Layer 3 of a small transformer language model trained on English Wikipedia (8 layers, counted from 0, width 64).
A neuron's activation on a vector x is GELU(weights . x), where the dot is the dot product.

Input weights of the MLP neurons that the questions are about. A number n stands for n times 0.0033.
n3: 94 20 -66 -60 13 -73 -11 -12 -17 -25 -8 -5 -51 44 -20 -17 12 -29 22 -27 23 -7 -11 -51 8 14 -23 -24 -11 22 19 -13 23 34 -8 -9 9 20 9 -29 4 -12 28 45 27 -60 -37 -15 -3 36 -15 -3 8 44 3 7 11 48 20 -18 4 38 -30 -37
n10: -36 -13 -48 14 25 15 -48 -41 -3 -10 21 -9 41 -3 19 -23 13 -22 -12 -15 -29 20 -15 0 9 10 -34 -9 30 14 20 -35 13 7 16 -10 0 -17 12 13 -19 26 1 -26 9 31 15 -20 9 7 -6 -10 -8 -41 23 -41 6 -25 -48 -23 -16 18 -24 -20
n14: -8 -17 14 -27 -21 23 12 -33 65 -66 26 -56 -42 -9 -17 0 5 42 -5 -8 -29 -44 34 22 -3 1 16 -16 -22 -22 6 -18 3 -15 -33 13 8 19 -21 -21 -27 19 10 39 20 -50 31 50 6 -15 1 -10 -1 32 2 -5 14 -9 -29 31 -26 24 22 -13
n16: -22 2 71 -47 -19 -41 -23 20 24 -52 -35 -17 -6 -3 -13 34 -5 23 21 -48 -38 23 -13 7 37 6 -35 -22 31 -46 -39 8 -33 -8 1 -18 -19 32 3 6 -22 25 7 -28 -50 -59 -21 -19 -39 47 23 17 33 24 -13 0 -32 -56 -21 -14 35 8 39 41
n17: 29 25 -21 -10 -35 -8 -16 -19 51 -44 -31 6 -59 -49 -5 -9 18 17 19 -50 -5 -3 -18 -4 16 23 24 38 -26 -12 16 -19 5 -57 15 -39 3 30 2 9 -35 -9 7 30 -12 -33 -36 1 16 -34 -30 44 -7 3 -40 30 41 53 12 -25 19 -39 16 -53
n32: -42 30 -5 10 3 -15 -33 16 -38 15 22 20 -18 -31 -22 25 1 39 -41 26 32 -5 -15 -17 26 5 3 7 -51 -7 -14 54 -28 -8 77 25 -18 15 -21 -41 -17 -19 -2 26 25 7 -28 -9 9 6 -44 29 22 -15 24 6 -31 6 0 16 8 23 5 -10
n37: -23 -7 10 45 50 2 0 19 9 10 41 11 -11 -4 -11 6 4 -17 35 17 -15 21 2 49 28 -6 -23 13 32 2 -43 5 -47 56 -10 -15 2 23 9 17 5 32 28 26 -43 54 -18 -18 -8 5 -35 -29 1 -42 12 38 -12 -16 -12 -17 2 49 -18 36
n38: -45 -21 -44 10 0 -4 16 11 -25 17 24 -2 36 9 0 -9 29 -10 17 -11 27 17 -49 -23 15 -35 3 17 -9 -24 -47 -11 -30 27 39 -36 8 -13 -6 -30 23 21 -29 -6 -13 -17 -46 7 -13 -23 -19 21 1 -18 -18 -7 -48 20 -5 -17 52 -14 -36 12
n39: 61 30 -17 -21 -1 15 -7 9 9 -49 -36 15 -9 -21 37 12 1 26 -57 43 17 -3 -29 4 -6 18 16 -19 3 4 44 -11 -9 0 -8 17 -3 44 -17 -13 -8 -14 -26 20 43 -15 7 15 -37 35 15 10 11 39 18 9 18 7 -6 14 -6 9 -3 10
n42: -38 -19 15 -6 -42 -40 24 0 14 -3 13 -27 -7 29 -3 28 -20 -13 -9 30 -38 -38 -20 -6 10 7 29 23 -7 27 -14 -41 -5 -6 -47 -57 0 13 20 48 -18 2 36 -27 4 15 -2 22 17 -41 33 16 -35 -10 1 31 -27 -5 -19 33 -24 9 26 -15
n48: -18 16 -19 28 14 12 -2 15 -21 16 22 29 1 46 -42 -54 5 8 9 -17 29 16 -18 5 -16 48 24 -13 50 29 -51 -27 38 43 23 -2 -33 12 -5 6 3 -8 51 39 -43 0 -43 -8 1 8 -5 13 45 1 -31 -38 23 35 22 -25 10 52 5 11
n49: 28 -32 -47 -3 8 -10 1 39 44 -4 9 12 23 29 -26 38 -24 -17 40 -56 -24 -21 -4 -3 -16 23 16 -9 41 -10 15 -12 23 8 -31 -52 28 -33 49 5 51 45 -15 -24 -39 49 -29 0 40 4 -19 22 -63 -27 -1 35 7 -27 3 -31 -5 -14 3 -24
n54: 10 35 37 23 -35 -63 -6 -4 -58 -23 19 -8 -41 12 -49 17 -21 38 13 20 4 -19 -5 -58 27 0 6 -25 7 -25 6 -78 -10 18 -1 30 -17 -8 34 4 -11 11 23 4 -25 -68 -20 34 13 -60 -8 -9 -11 38 17 52 -1 8 -44 44 0 -6 5 18
n55: 27 29 57 0 33 -17 5 -52 35 33 11 5 31 -10 1 -16 6 -27 -40 -3 17 -27 -32 8 39 43 -34 -13 53 3 -11 36 -53 -9 50 -32 8 -31 -11 -32 -43 -18 12 -18 -49 -15 38 5 5 -12 59 52 -12 -22 -7 -6 30 6 4 16 -17 -22 -8 -28
n60: 29 -20 -22 -21 -12 39 10 22 4 30 -27 7 19 5 -3 -44 -17 -4 2 -26 4 8 20 27 20 20 21 41 -27 10 -26 3 0 58 16 18 41 13 -6 -24 -37 23 -18 7 -32 16 -21 58 12 -25 4 9 -16 -35 15 -5 -27 -58 20 0 49 5 0 -10
n67: -30 -1 -21 -5 39 -1 -5 -22 22 13 16 21 -5 -5 -77 25 42 7 21 2 -8 8 71 34 -10 21 32 -27 -13 -1 -33 -13 -10 3 37 -8 2 19 30 17 -15 18 -3 -19 -13 14 -28 -17 -19 -9 -10 -15 -6 -27 -2 4 1 -21 14 -25 7 -3 32 -13
n71: -15 17 -13 44 0 13 -29 -43 31 19 -7 27 -47 -18 -19 18 -20 -34 17 -30 8 -12 -25 -34 -2 30 7 -30 34 29 -10 43 7 8 37 -24 4 50 -20 21 2 15 -13 3 -30 5 -18 15 2 -16 -24 2 -2 -12 25 -19 -19 24 4 5 29 25 19 -51
n73: -8 -8 25 19 -17 -2 55 42 -26 4 23 19 -58 53 -47 -18 -8 9 55 -30 61 -37 -55 -15 -2 -4 -56 7 17 44 -26 -16 1 -3 -31 24 37 -6 37 -26 5 -19 1 55 -28 24 18 -20 6 53 -7 8 15 30 -25 15 13 -28 -8 1 21 26 -1 24
n76: -10 33 9 -16 11 1 -47 3 12 -7 3 2 -11 -30 8 30 -28 -16 -29 29 -17 -39 27 -41 13 18 2 8 35 -16 1 16 -19 13 34 -15 -44 0 1 9 49 -4 -56 -7 3 -19 -16 54 -29 -34 38 -49 5 12 -6 34 -28 -39 -20 45 23 16 11 -55
n77: -6 -1 -14 34 -28 -29 -33 -20 20 17 17 -21 -32 -15 11 -30 28 -4 41 14 -2 -1 -8 39 -29 0 17 2 -14 1 11 -3 -1 -18 -23 11 14 -3 -15 -6 1 21 44 64 3 -22 14 4 -19 -1 3 6 -10 -12 -1 18 -46 29 15 17 -26 50 -28 -12
n81: -7 40 9 3 1 24 9 -43 -30 2 11 7 -6 -52 -50 29 -8 8 11 10 -6 -30 -49 -17 11 -29 -5 15 39 11 2 9 25 -21 -28 -17 9 25 -7 9 -20 13 -27 -15 11 -46 -5 -38 31 47 29 -41 -30 -26 18 6 48 40 14 10 -9 1 3 -28
n86: 41 -57 25 -6 65 5 17 -12 3 19 15 -26 11 -25 -18 8 -10 -1 6 -21 -1 6 -25 41 19 0 21 -3 -41 9 11 -54 -19 -8 27 -8 68 -2 -5 -31 17 12 -8 -32 22 -33 -6 22 -6 1 -39 -6 14 -24 29 27 11 22 -43 -7 -10 -30 7 -16
n87: 14 4 -24 -8 20 20 26 -7 36 -13 18 -9 -16 7 -17 14 23 7 19 -19 -11 -1 -3 7 -11 -4 15 -1 -12 10 25 5 -7 -31 31 -67 -21 -4 19 -7 4 37 -14 -30 -16 63 22 14 3 55 -39 14 -52 -15 6 29 -37 -34 -11 54 41 14 2 10
n92: 14 1 -16 21 24 -47 8 36 -27 11 -14 7 27 -21 -14 -33 17 54 14 8 -16 27 23 -60 4 1 31 -6 -20 -35 -21 -8 16 -5 34 -22 14 -24 -42 -11 30 -4 -30 -12 2 16 -17 33 -1 11 21 -8 2 -48 -18 -17 -9 -35 -9 0 19 -10 65 15
n96: -13 19 27 -15 32 11 22 9 -32 51 -21 25 29 -9 -7 -17 21 15 69 27 -34 19 -13 -33 4 9 -10 -36 3 15 -1 -29 43 -36 0 -5 -14 -12 -29 -3 -20 -27 -39 -9 -9 -12 13 25 -14 2 -80 17 -9 -18 -50 29 -50 9 14 17 64 -2 -63 -12
n98: 45 22 0 -30 -25 6 -8 2 15 31 2 11 -20 58 8 24 -32 -17 -4 9 60 -20 2 17 21 -11 -54 15 25 -34 10 -16 -6 14 10 1 -22 -30 -7 25 13 -14 -12 20 -9 -9 15 42 -53 -35 14 14 31 43 -9 -35 -12 -13 -3 -9 22 -11 -30 9
n101: -7 4 18 -13 13 28 -18 11 12 24 -43 -32 24 -25 12 10 -35 7 64 -17 -22 11 56 -25 29 57 6 -45 -21 8 24 -37 -36 19 -58 -48 31 0 -26 -54 -28 12 0 -19 -12 -2 86 2 35 -8 18 -9 -54 14 14 -20 -36 6 -48 -15 77 17 -20 -18
n106: 3 -14 8 -35 21 -47 29 5 -14 -2 -6 -14 1 -4 -21 38 -11 -32 20 14 26 -6 18 58 45 -20 -21 60 -14 14 -20 -17 -13 -36 -11 -9 23 2 -18 -21 -41 20 -16 20 -35 2 32 17 -24 -15 9 -32 -36 17 14 36 -10 -19 40 10 17 7 27 15
n107: 14 -33 -56 40 11 29 11 -8 11 -29 45 -7 5 19 14 -8 -53 1 2 -4 -10 15 -12 -16 -12 -10 1 -25 -15 37 -20 12 -13 0 2 33 10 -26 -50 -1 -4 1 -23 -14 -8 29 -53 27 11 -31 -16 28 23 -25 22 -25 -14 13 21 9 -9 51 -23 6
n113: 4 56 -11 -42 11 -13 30 47 -1 -28 -29 1 -31 32 -30 -27 -63 34 70 26 51 33 32 -30 5 -6 -40 -32 18 4 -6 29 -45 -12 40 22 -18 13 -23 -23 -1 -5 -37 1 -19 -38 -4 -5 -29 39 -9 -7 24 -12 -1 -23 27 3 -11 -4 0 9 -10 19
n115: -27 -26 1 7 38 25 -6 26 59 7 -1 17 -33 -12 -13 0 -8 2 -37 -16 34 -23 -28 -26 21 -26 -15 28 17 24 38 42 -11 16 -11 -1 -16 -29 -2 51 6 -11 -8 -4 0 20 -22 -21 2 -13 -17 5 -39 9 45 -12 -1 7 -12 -10 19 -5 -28 8
n119: -15 52 21 47 -4 2 -1 16 34 2 23 20 4 -8 18 -11 -24 -11 15 -14 -9 -9 -25 -8 26 12 -30 -46 12 2 26 27 9 42 -32 15 41 8 21 -44 -22 5 -13 0 -36 -37 3 15 -12 36 1 -15 40 -18 5 -32 2 11 -52 1 1 -8 3 22

Each question shows a token from some text and the vector x that enters the MLP there. A number n stands for n times 0.048.

".": 4 14 -36 7 -30 32 -5 -13 -2 -4 -6 6 -23 -43 -8 43 24 -24 -22 16 4 -6 -11 -11 -1 -16 5 -14 21 42 8 1 7 -9 25 5 -47 15 -1 -11 -15 -17 -24 -9 39 -14 -8 -20 -31 -31 -22 -27 4 -72 -3 -34 -34 13 -14 -43 -30 -15 10 -34
Which neuron fires most, and how strongly? n71, at about 1.6

";": -27 -42 -14 -6 32 23 0 26 20 10 37 -17 2 7 42 8 18 -26 -11 -32 18 34 -32 -32 6 -33 -6 15 -5 -32 -21 28 25 -3 2 65 -22 -25 28 -5 -13 -16 -7 -1 4 -17 -14 16 -43 -39 -24 -7 -23 9 4 12 -3 -29 -16 -15 -28 -11 27 3
Which neuron fires most, and how strongly? n115, at about 1.3

" Grand": -46 7 13 27 -4 4 58 -18 28 10 -34 32 -5 -34 -13 17 -17 -17 -19 -13 -55 19 -7 -18 -16 5 47 5 -25 2 -11 10 14 -6 7 -44 -33 -10 -7 44 -15 29 -10 3 -26 -31 7 -32 31 -15 1 -4 22 4 -16 2 12 8 -30 -41 -18 -20 1 8
Which neuron fires most, and how strongly? n17, at about 1.5

"ad": 6 51 -6 -6 -35 5 3 -4 -4 -9 19 -15 19 -16 -51 -15 -8 13 -25 26 -16 -12 -7 38 -3 29 17 20 -25 11 11 -10 -27 -32 12 -4 0 -49 20 -16 -22 28 -15 16 12 19 46 -21 28 -28 -40 -15 16 -53 -3 14 -33 -31 10 -18 2 33 -16 8
Which neuron fires most, and how strongly? n32, at about 1.2

" television": -25 13 3 6 -3 8 28 -35 -2 27 -17 46 -36 1 6 42 -4 -17 -6 25 -43 10 -9 21 -56 34 14 -13 8 21 -3 36 -4 -29 11 -58 -29 -19 12 -5 -18 4 -22 45 -12 -23 -8 18 -2 1 -14 -31 18 -30 -17 -15 -28 -8 -16 9 -21 4 -16 29
Which neuron lights up most? n71

"30": 6 36 -38 -21 -5 -8 14 7 25 73 15 39 -21 10 2 10 -5 -19 -17 -4 -18 14 -31 13 -25 8 -2 -43 5 -3 -18 44 -2 -25 -22 22 -22 -11 3 52 7 4 2 29 24 -2 -25 -28 8 -6 -31 -20 14 -2 -35 -30 -10 21 21 17 -20 -11 -37 30
Which neuron lights up most? n48

"z": 20 -8 -3 16 -9 -35 -10 14 2 25 11 14 20 27 -7 -1 -27 6 -5 2 5 66 17 -18 -8 -22 -15 -21 9 37 -26 -15 -8 -4 3 7 -16 -21 32 -7 42 48 -43 -34 23 24 -53 1 13 0 -17 -6 22 -26 -9 46 5 -45 -5 -23 -4 -11 -14 9
Which neuron lights up most? n49

" 2nd": -21 -1 23 38 -34 14 24 20 44 -3 54 16 -31 -40 21 4 -3 -5 -14 1 -28 14 -30 -3 -16 -13 17 -6 -16 5 11 23 2 -45 25 -8 -2 -2 -20 25 -25 17 23 10 -12 10 36 -27 -32 -55 27 -36 5 4 -1 1 17 5 17 -13 9 14 -22 48
Which three neurons fire most, strongest first? n77, n115, n37

" Pa": -23 6 6 14 -27 33 3 20 11 15 6 18 -12 12 7 34 -55 10 19 -18 -23 50 5 -51 -17 18 -4 -13 13 -30 -8 7 -39 -40 -22 5 -41 -17 -24 -10 -10 -30 -6 -49 -27 -4 -6 9 20 5 1 -15 17 10 3 -14 -11 4 -41 -52 -14 -19 21 26
Which neuron lights up most? n16

"ft": -1 -3 1 21 -28 35 34 -2 6 12 -10 35 35 -23 -10 43 18 -4 7 6 18 1 -17 14 -23 -26 33 7 -2 11 22 1 13 5 3 0 -3 -54 39 -3 1 8 -46 4 -1 6 -24 -22 27 9 28 17 14 -21 -13 54 -36 -58 -1 1 9 8 -62 5
Which neuron fires most, and how strongly? n49, at about 1.6

" shop": -14 26 0 22 -18 13 10 24 21 16 -21 12 14 -27 37 9 -16 -23 28 10 -11 30 27 3 -21 10 20 13 12 -3 3 23 -22 -39 -3 2 -42 -24 -41 -2 -10 30 -27 3 -30 -41 -4 -14 36 14 -7 -52 -3 -50 7 -36 18 21 18 12 -23 -10 8 32
Which three neurons fire most, strongest first? n113, n81, n119

"and": -22 9 3 -26 5 23 14 26 -39 12 49 -11 -12 -20 27 -16 4 -1 5 -13 -22 7 12 2 -19 -35 21 2 10 -3 20 23 -52 -17 -3 -12 -38 -18 -38 32 -35 10 -56 8 24 13 -8 -19 10 11 45 -29 23 -3 -24 15 6 -5 -20 -38 -6 -12 -11 29
Which neuron lights up most? n113

" broadcast": -34 4 6 -28 -35 31 28 -7 -18 33 9 -17 7 -17 -5 45 -15 -29 4 34 -11 26 -6 22 -1 8 15 35 -14 15 25 52 -3 -31 19 -2 -40 -27 9 11 -8 30 -30 32 1 -57 -14 -4 39 21 -12 -50 -12 -24 -8 0 10 7 19 7 -1 9 1 26
Which three neurons fire most, strongest first? n81, n106, n32

"ed": -26 66 8 7 -10 11 5 -13 -3 18 -10 -36 -22 -19 -23 -11 -41 -11 -30 45 -17 -19 -4 46 -13 -12 20 15 -39 21 -3 23 -13 0 48 -12 -10 -51 14 -5 -9 8 -29 -19 -5 -18 20 -25 8 -13 -32 -2 30 -23 16 19 -12 -40 10 -19 -10 14 3 -24
Which two neurons fire most, strongest first? n32, n76

"T": -30 -28 43 4 6 15 14 11 -3 -12 23 32 -38 30 -9 7 10 1 27 7 -11 -6 -51 10 -35 -11 29 -17 -23 -6 20 7 10 -15 6 -34 10 -8 36 -20 -10 -3 -15 1 26 35 37 10 7 2 -4 -7 -7 -13 9 -2 12 -35 -59 -26 -45 23 -56 -7
Which neuron lights up most? n73

" interest": -24 20 19 -13 -18 5 26 16 3 15 -37 12 -3 -22 -2 30 9 -27 4 26 -51 25 -2 3 -22 16 14 4 -17 31 -18 49 -37 -4 23 -21 -7 -25 -11 -20 -13 21 -2 76 24 -26 28 -21 10 23 22 -31 -8 -46 -18 -6 -12 17 -17 33 -17 -1 -12 9
Which neuron fires most, and how strongly? n77, at about 1

"P": 24 -21 32 0 -13 31 21 26 13 68 -31 -10 -18 40 15 -12 15 -14 -9 -33 -26 1 -15 -14 -26 31 -4 -35 -23 -19 -13 -28 -16 22 3 20 47 -23 32 5 -18 20 -13 4 26 32 9 4 -2 -2 -40 5 -8 10 -4 -38 0 -29 8 -12 -6 10 -45 -35
Which neuron fires most, and how strongly? n60, at about 1.6

" In": 26 5 7 -3 -41 40 -16 16 -10 32 -14 -10 20 -34 23 45 4 -43 -53 34 -24 27 -18 19 19 -26 17 0 34 23 29 -5 22 -38 -10 5 -18 -6 14 5 14 6 10 33 21 -18 14 -22 -13 16 11 -27 -14 -11 -26 -28 -25 10 -27 -23 -12 4 -4 39
Which neuron lights up most? n39

" that": 2 13 -6 -19 -16 27 22 -20 -24 27 9 7 22 -35 -4 15 35 -23 -50 31 -61 26 -29 15 -4 -18 -16 25 16 30 15 6 -12 -24 4 5 -24 26 -17 -10 -16 -27 -29 53 29 -18 8 -6 -37 18 -19 -52 16 4 -14 -8 -27 13 -14 4 -17 -1 -17 12
Which neuron fires most, and how strongly? n39, at about 1.5

"che": -14 3 38 14 5 -18 1 32 -21 29 -6 30 17 -47 7 2 26 15 20 -20 -24 2 -15 -14 -29 12 34 -5 -18 16 45 1 -39 -5 -16 -52 -36 -7 9 -12 -15 29 -30 -25 9 23 5 -32 -18 -3 -39 3 30 -24 -26 18 -44 -27 1 -39 4 -22 -6 -17
Which neuron lights up most? n96

"N": -9 -28 8 19 32 -3 11 41 -6 9 6 8 -24 51 -22 -7 19 6 1 -14 4 10 -45 -22 -29 -33 14 -22 -54 17 17 -6 26 -1 16 -30 -13 -31 -27 29 -12 -2 -3 11 13 9 29 -5 3 -35 -21 -5 -25 -15 7 8 8 -9 -44 -32 -49 43 -5 29
Which neuron fires most, and how strongly? n115, at about 1.2

" 58": -17 1 -16 3 -28 18 31 2 24 -4 72 10 -40 -9 -2 4 7 -11 -4 21 10 25 -6 26 -14 2 -12 -26 -6 -9 -8 21 -4 -26 -29 14 -13 -47 30 6 7 -23 15 51 27 -19 20 19 -28 -66 8 -9 23 -24 -33 34 -35 -4 4 -10 -27 6 -16 -6
Which three neurons fire most, strongest first? n77, n14, n98

" co": -38 18 -1 -2 4 33 7 36 7 -27 -6 -3 32 4 -1 8 -24 6 11 23 -92 22 -24 -26 -8 14 15 22 15 -8 -14 6 -23 -24 -26 19 -43 -3 2 -6 -29 -25 13 30 33 -27 22 -14 21 30 16 10 -4 -22 7 7 -2 -5 -16 -67 -5 0 -5 22
Which two neurons fire most, strongest first? n16, n101

"ca": -16 -6 -43 31 3 0 29 4 3 51 4 7 38 -18 -12 -3 0 35 20 -19 -12 34 -16 -50 -12 8 5 17 -41 1 -10 -32 -25 41 -3 8 -28 0 18 25 -5 -4 -24 -39 19 24 -19 -31 -14 17 9 -4 -39 -9 -29 7 -51 -47 19 0 7 -7 11 -19
Which two neurons fire most, strongest first? n92, n38

",": -27 -5 -51 4 -23 34 0 -25 -13 10 10 0 19 -21 17 27 11 -8 -40 34 9 10 -20 -11 -4 -29 11 11 4 -11 32 63 -10 -16 19 13 -28 15 2 -20 -21 19 -9 -52 28 -23 -1 -15 -41 -15 14 -24 1 -22 -2 20 -34 -3 -20 -1 -37 -33 45 13
Which three neurons fire most, strongest first? n32, n76, n81

" Fellow": 1 -17 -4 -5 -34 4 20 -25 -30 1 -14 15 -32 -34 -5 33 13 1 15 33 -46 -23 -12 -38 -25 3 28 12 -23 39 -29 9 -4 -12 9 -31 -2 -33 19 30 11 50 19 16 2 -14 -3 -6 -22 -5 33 -12 -4 -46 -11 -3 0 -5 -20 -48 7 -38 -27 -40
Which three neurons fire most, strongest first? n42, n81, n17

" (": 20 27 29 13 -18 31 -13 -20 2 25 -2 12 10 -4 34 -2 5 -42 -22 31 28 30 -14 4 11 13 -19 5 -10 27 14 42 -9 -38 11 23 -26 -44 28 6 -27 -35 -15 -38 14 -36 38 -22 -32 9 -12 -20 24 -42 -12 -30 -9 6 -14 -28 -25 1 -18 -3
Which neuron lights up most? n55

" parent": -20 -2 -3 -12 -36 27 18 21 32 11 14 -5 19 -35 45 23 14 -4 3 -1 -28 9 -1 -4 -7 6 -28 -1 16 -23 2 43 -37 -18 -8 17 -31 -78 -13 -18 -23 -14 -20 54 -10 -20 1 -38 32 -25 -8 16 11 -42 -11 -19 -31 19 -7 7 -5 -34 8 -1
Which neuron fires most, and how strongly? n55, at about 1.1

" rights": -24 22 14 -18 -5 -10 32 -30 -4 15 -6 12 -15 -47 -4 43 8 8 3 46 -26 25 -5 11 -21 49 35 29 -15 10 -5 46 -28 4 28 -42 -39 -15 4 -25 -16 6 -12 33 23 -3 34 7 -5 -21 -26 -16 -9 -44 -24 -3 -11 -4 -22 6 -10 -17 -18 -14
Which neuron lights up most? n32

":": -17 -3 9 4 11 51 15 32 14 13 -10 25 3 28 37 7 -35 -24 -27 9 8 48 -19 -12 17 -22 1 -2 3 -2 -26 62 14 -1 -2 7 -21 19 33 27 29 7 -10 48 6 21 -53 19 9 -8 20 -30 -20 -11 -21 -27 12 16 -21 -24 -22 -14 12 -22
Which neuron fires most, and how strongly? n115, at about 1.2

" 3": -16 -37 4 35 26 9 22 24 37 13 47 13 26 38 15 -11 7 -11 10 3 -21 -20 -36 -1 2 -13 9 -3 -43 13 23 6 17 10 -3 -2 5 -18 60 9 18 33 -13 1 9 -37 10 2 -26 -30 1 -11 -20 -24 7 70 -6 -38 -13 -19 -15 7 -14 -15
Which two neurons fire most, strongest first? n49, n86

" Day": -16 25 -1 -2 -5 29 66 -30 0 30 -2 20 -6 -26 5 35 -6 -23 -28 17 -8 30 -11 -24 -51 3 10 -22 26 33 8 8 18 -18 -2 -20 15 13 -13 42 -7 34 -24 2 22 -15 -8 9 23 13 6 -43 23 -28 -24 4 -2 8 -30 31 33 2 -26 23
Which three neurons fire most, strongest first? n81, n96, n71

" Company": 12 -26 -54 -7 1 29 10 -11 -4 21 8 24 -32 -59 12 15 -9 -37 46 21 -14 -1 -11 -22 -10 4 25 42 -15 -1 19 11 -4 -16 13 10 -37 -17 11 15 20 5 11 0 -10 -19 -20 -2 -21 -5 -24 -5 -41 -51 40 23 -52 8 -42 -15 -6 2 4 3
Which neuron lights up most? n87

" Inc": 11 5 -17 -37 -62 17 16 13 -1 13 16 -1 -36 -31 21 42 -10 4 -14 9 36 8 28 19 -5 36 -6 17 18 9 55 37 -47 8 -30 24 -23 -17 12 9 10 -29 -4 -9 45 -33 23 -15 -2 -22 -45 -8 -13 -18 -4 6 -9 -22 -23 -22 -1 -15 -10 -3
Which neuron fires most, and how strongly? n98, at about 1.1

"ring": -9 25 -13 -53 -40 10 10 10 -12 -24 -14 3 23 -44 -22 -2 -11 -42 -17 31 -8 37 -19 58 8 -36 13 34 11 35 -4 21 -12 12 7 7 -23 -30 -17 -9 8 -18 -11 35 31 -1 31 10 6 -18 4 -25 -40 -37 0 1 -30 29 -9 -11 6 8 -8 25
Which neuron lights up most? n106

" CZE": 21 3 -42 -5 -35 10 5 11 -17 24 32 -14 -19 3 -39 8 14 -21 -29 3 5 28 -15 1 -20 -5 -17 -12 -15 -16 -13 -11 29 -50 -34 15 4 -91 -15 13 -7 -9 2 25 7 -2 22 5 -26 -70 -30 -15 44 8 5 -11 -6 -9 -17 -6 -6 21 -18 -10
Which three neurons fire most, strongest first? n98, n107, n77

" their": 4 0 24 -1 -32 16 -29 -16 -23 -8 2 23 23 -28 18 24 -12 -42 -33 29 -66 13 -17 -3 -33 22 27 14 1 1 4 41 9 -41 25 -26 -25 21 -10 -3 -15 20 7 37 14 5 23 -31 0 -16 29 -39 -22 19 -3 -33 -24 -2 12 -5 -28 -2 -25 7
Which two neurons fire most, strongest first? n76, n81

"C": -5 21 18 -8 -35 23 26 -16 20 38 -15 16 -22 21 -10 8 -5 -21 10 -6 -14 -12 -23 -36 -20 -2 21 8 -29 -33 7 13 10 10 12 -28 6 -15 65 -15 9 32 14 -33 28 14 0 -10 -31 -8 -72 7 11 -21 8 5 -25 -51 -23 -2 -1 -6 -26 -31
Which neuron lights up most? n87

"the": 13 -21 25 -27 -13 -8 12 1 -12 11 30 26 15 -28 15 -15 5 -25 -10 3 -31 45 -9 28 6 36 -32 9 -7 4 12 -3 -25 -22 4 29 -40 -14 -25 33 -24 2 -22 25 23 31 -20 -14 20 27 37 -30 -4 22 -39 -16 -15 -25 8 -20 -14 -12 11 57
Which neuron lights up most? n16

"s": -19 35 -21 13 8 18 -7 -20 -19 -11 -50 14 -12 -44 -26 8 -23 -19 -32 60 -34 17 -3 -2 -20 -3 25 5 4 13 -23 47 -28 11 -12 -24 13 -19 7 6 -28 2 -3 30 22 27 44 -3 -14 -17 -31 -23 -8 -57 2 10 -16 9 -1 -8 -29 5 -14 3
Which three neurons fire most, strongest first? n37, n32, n81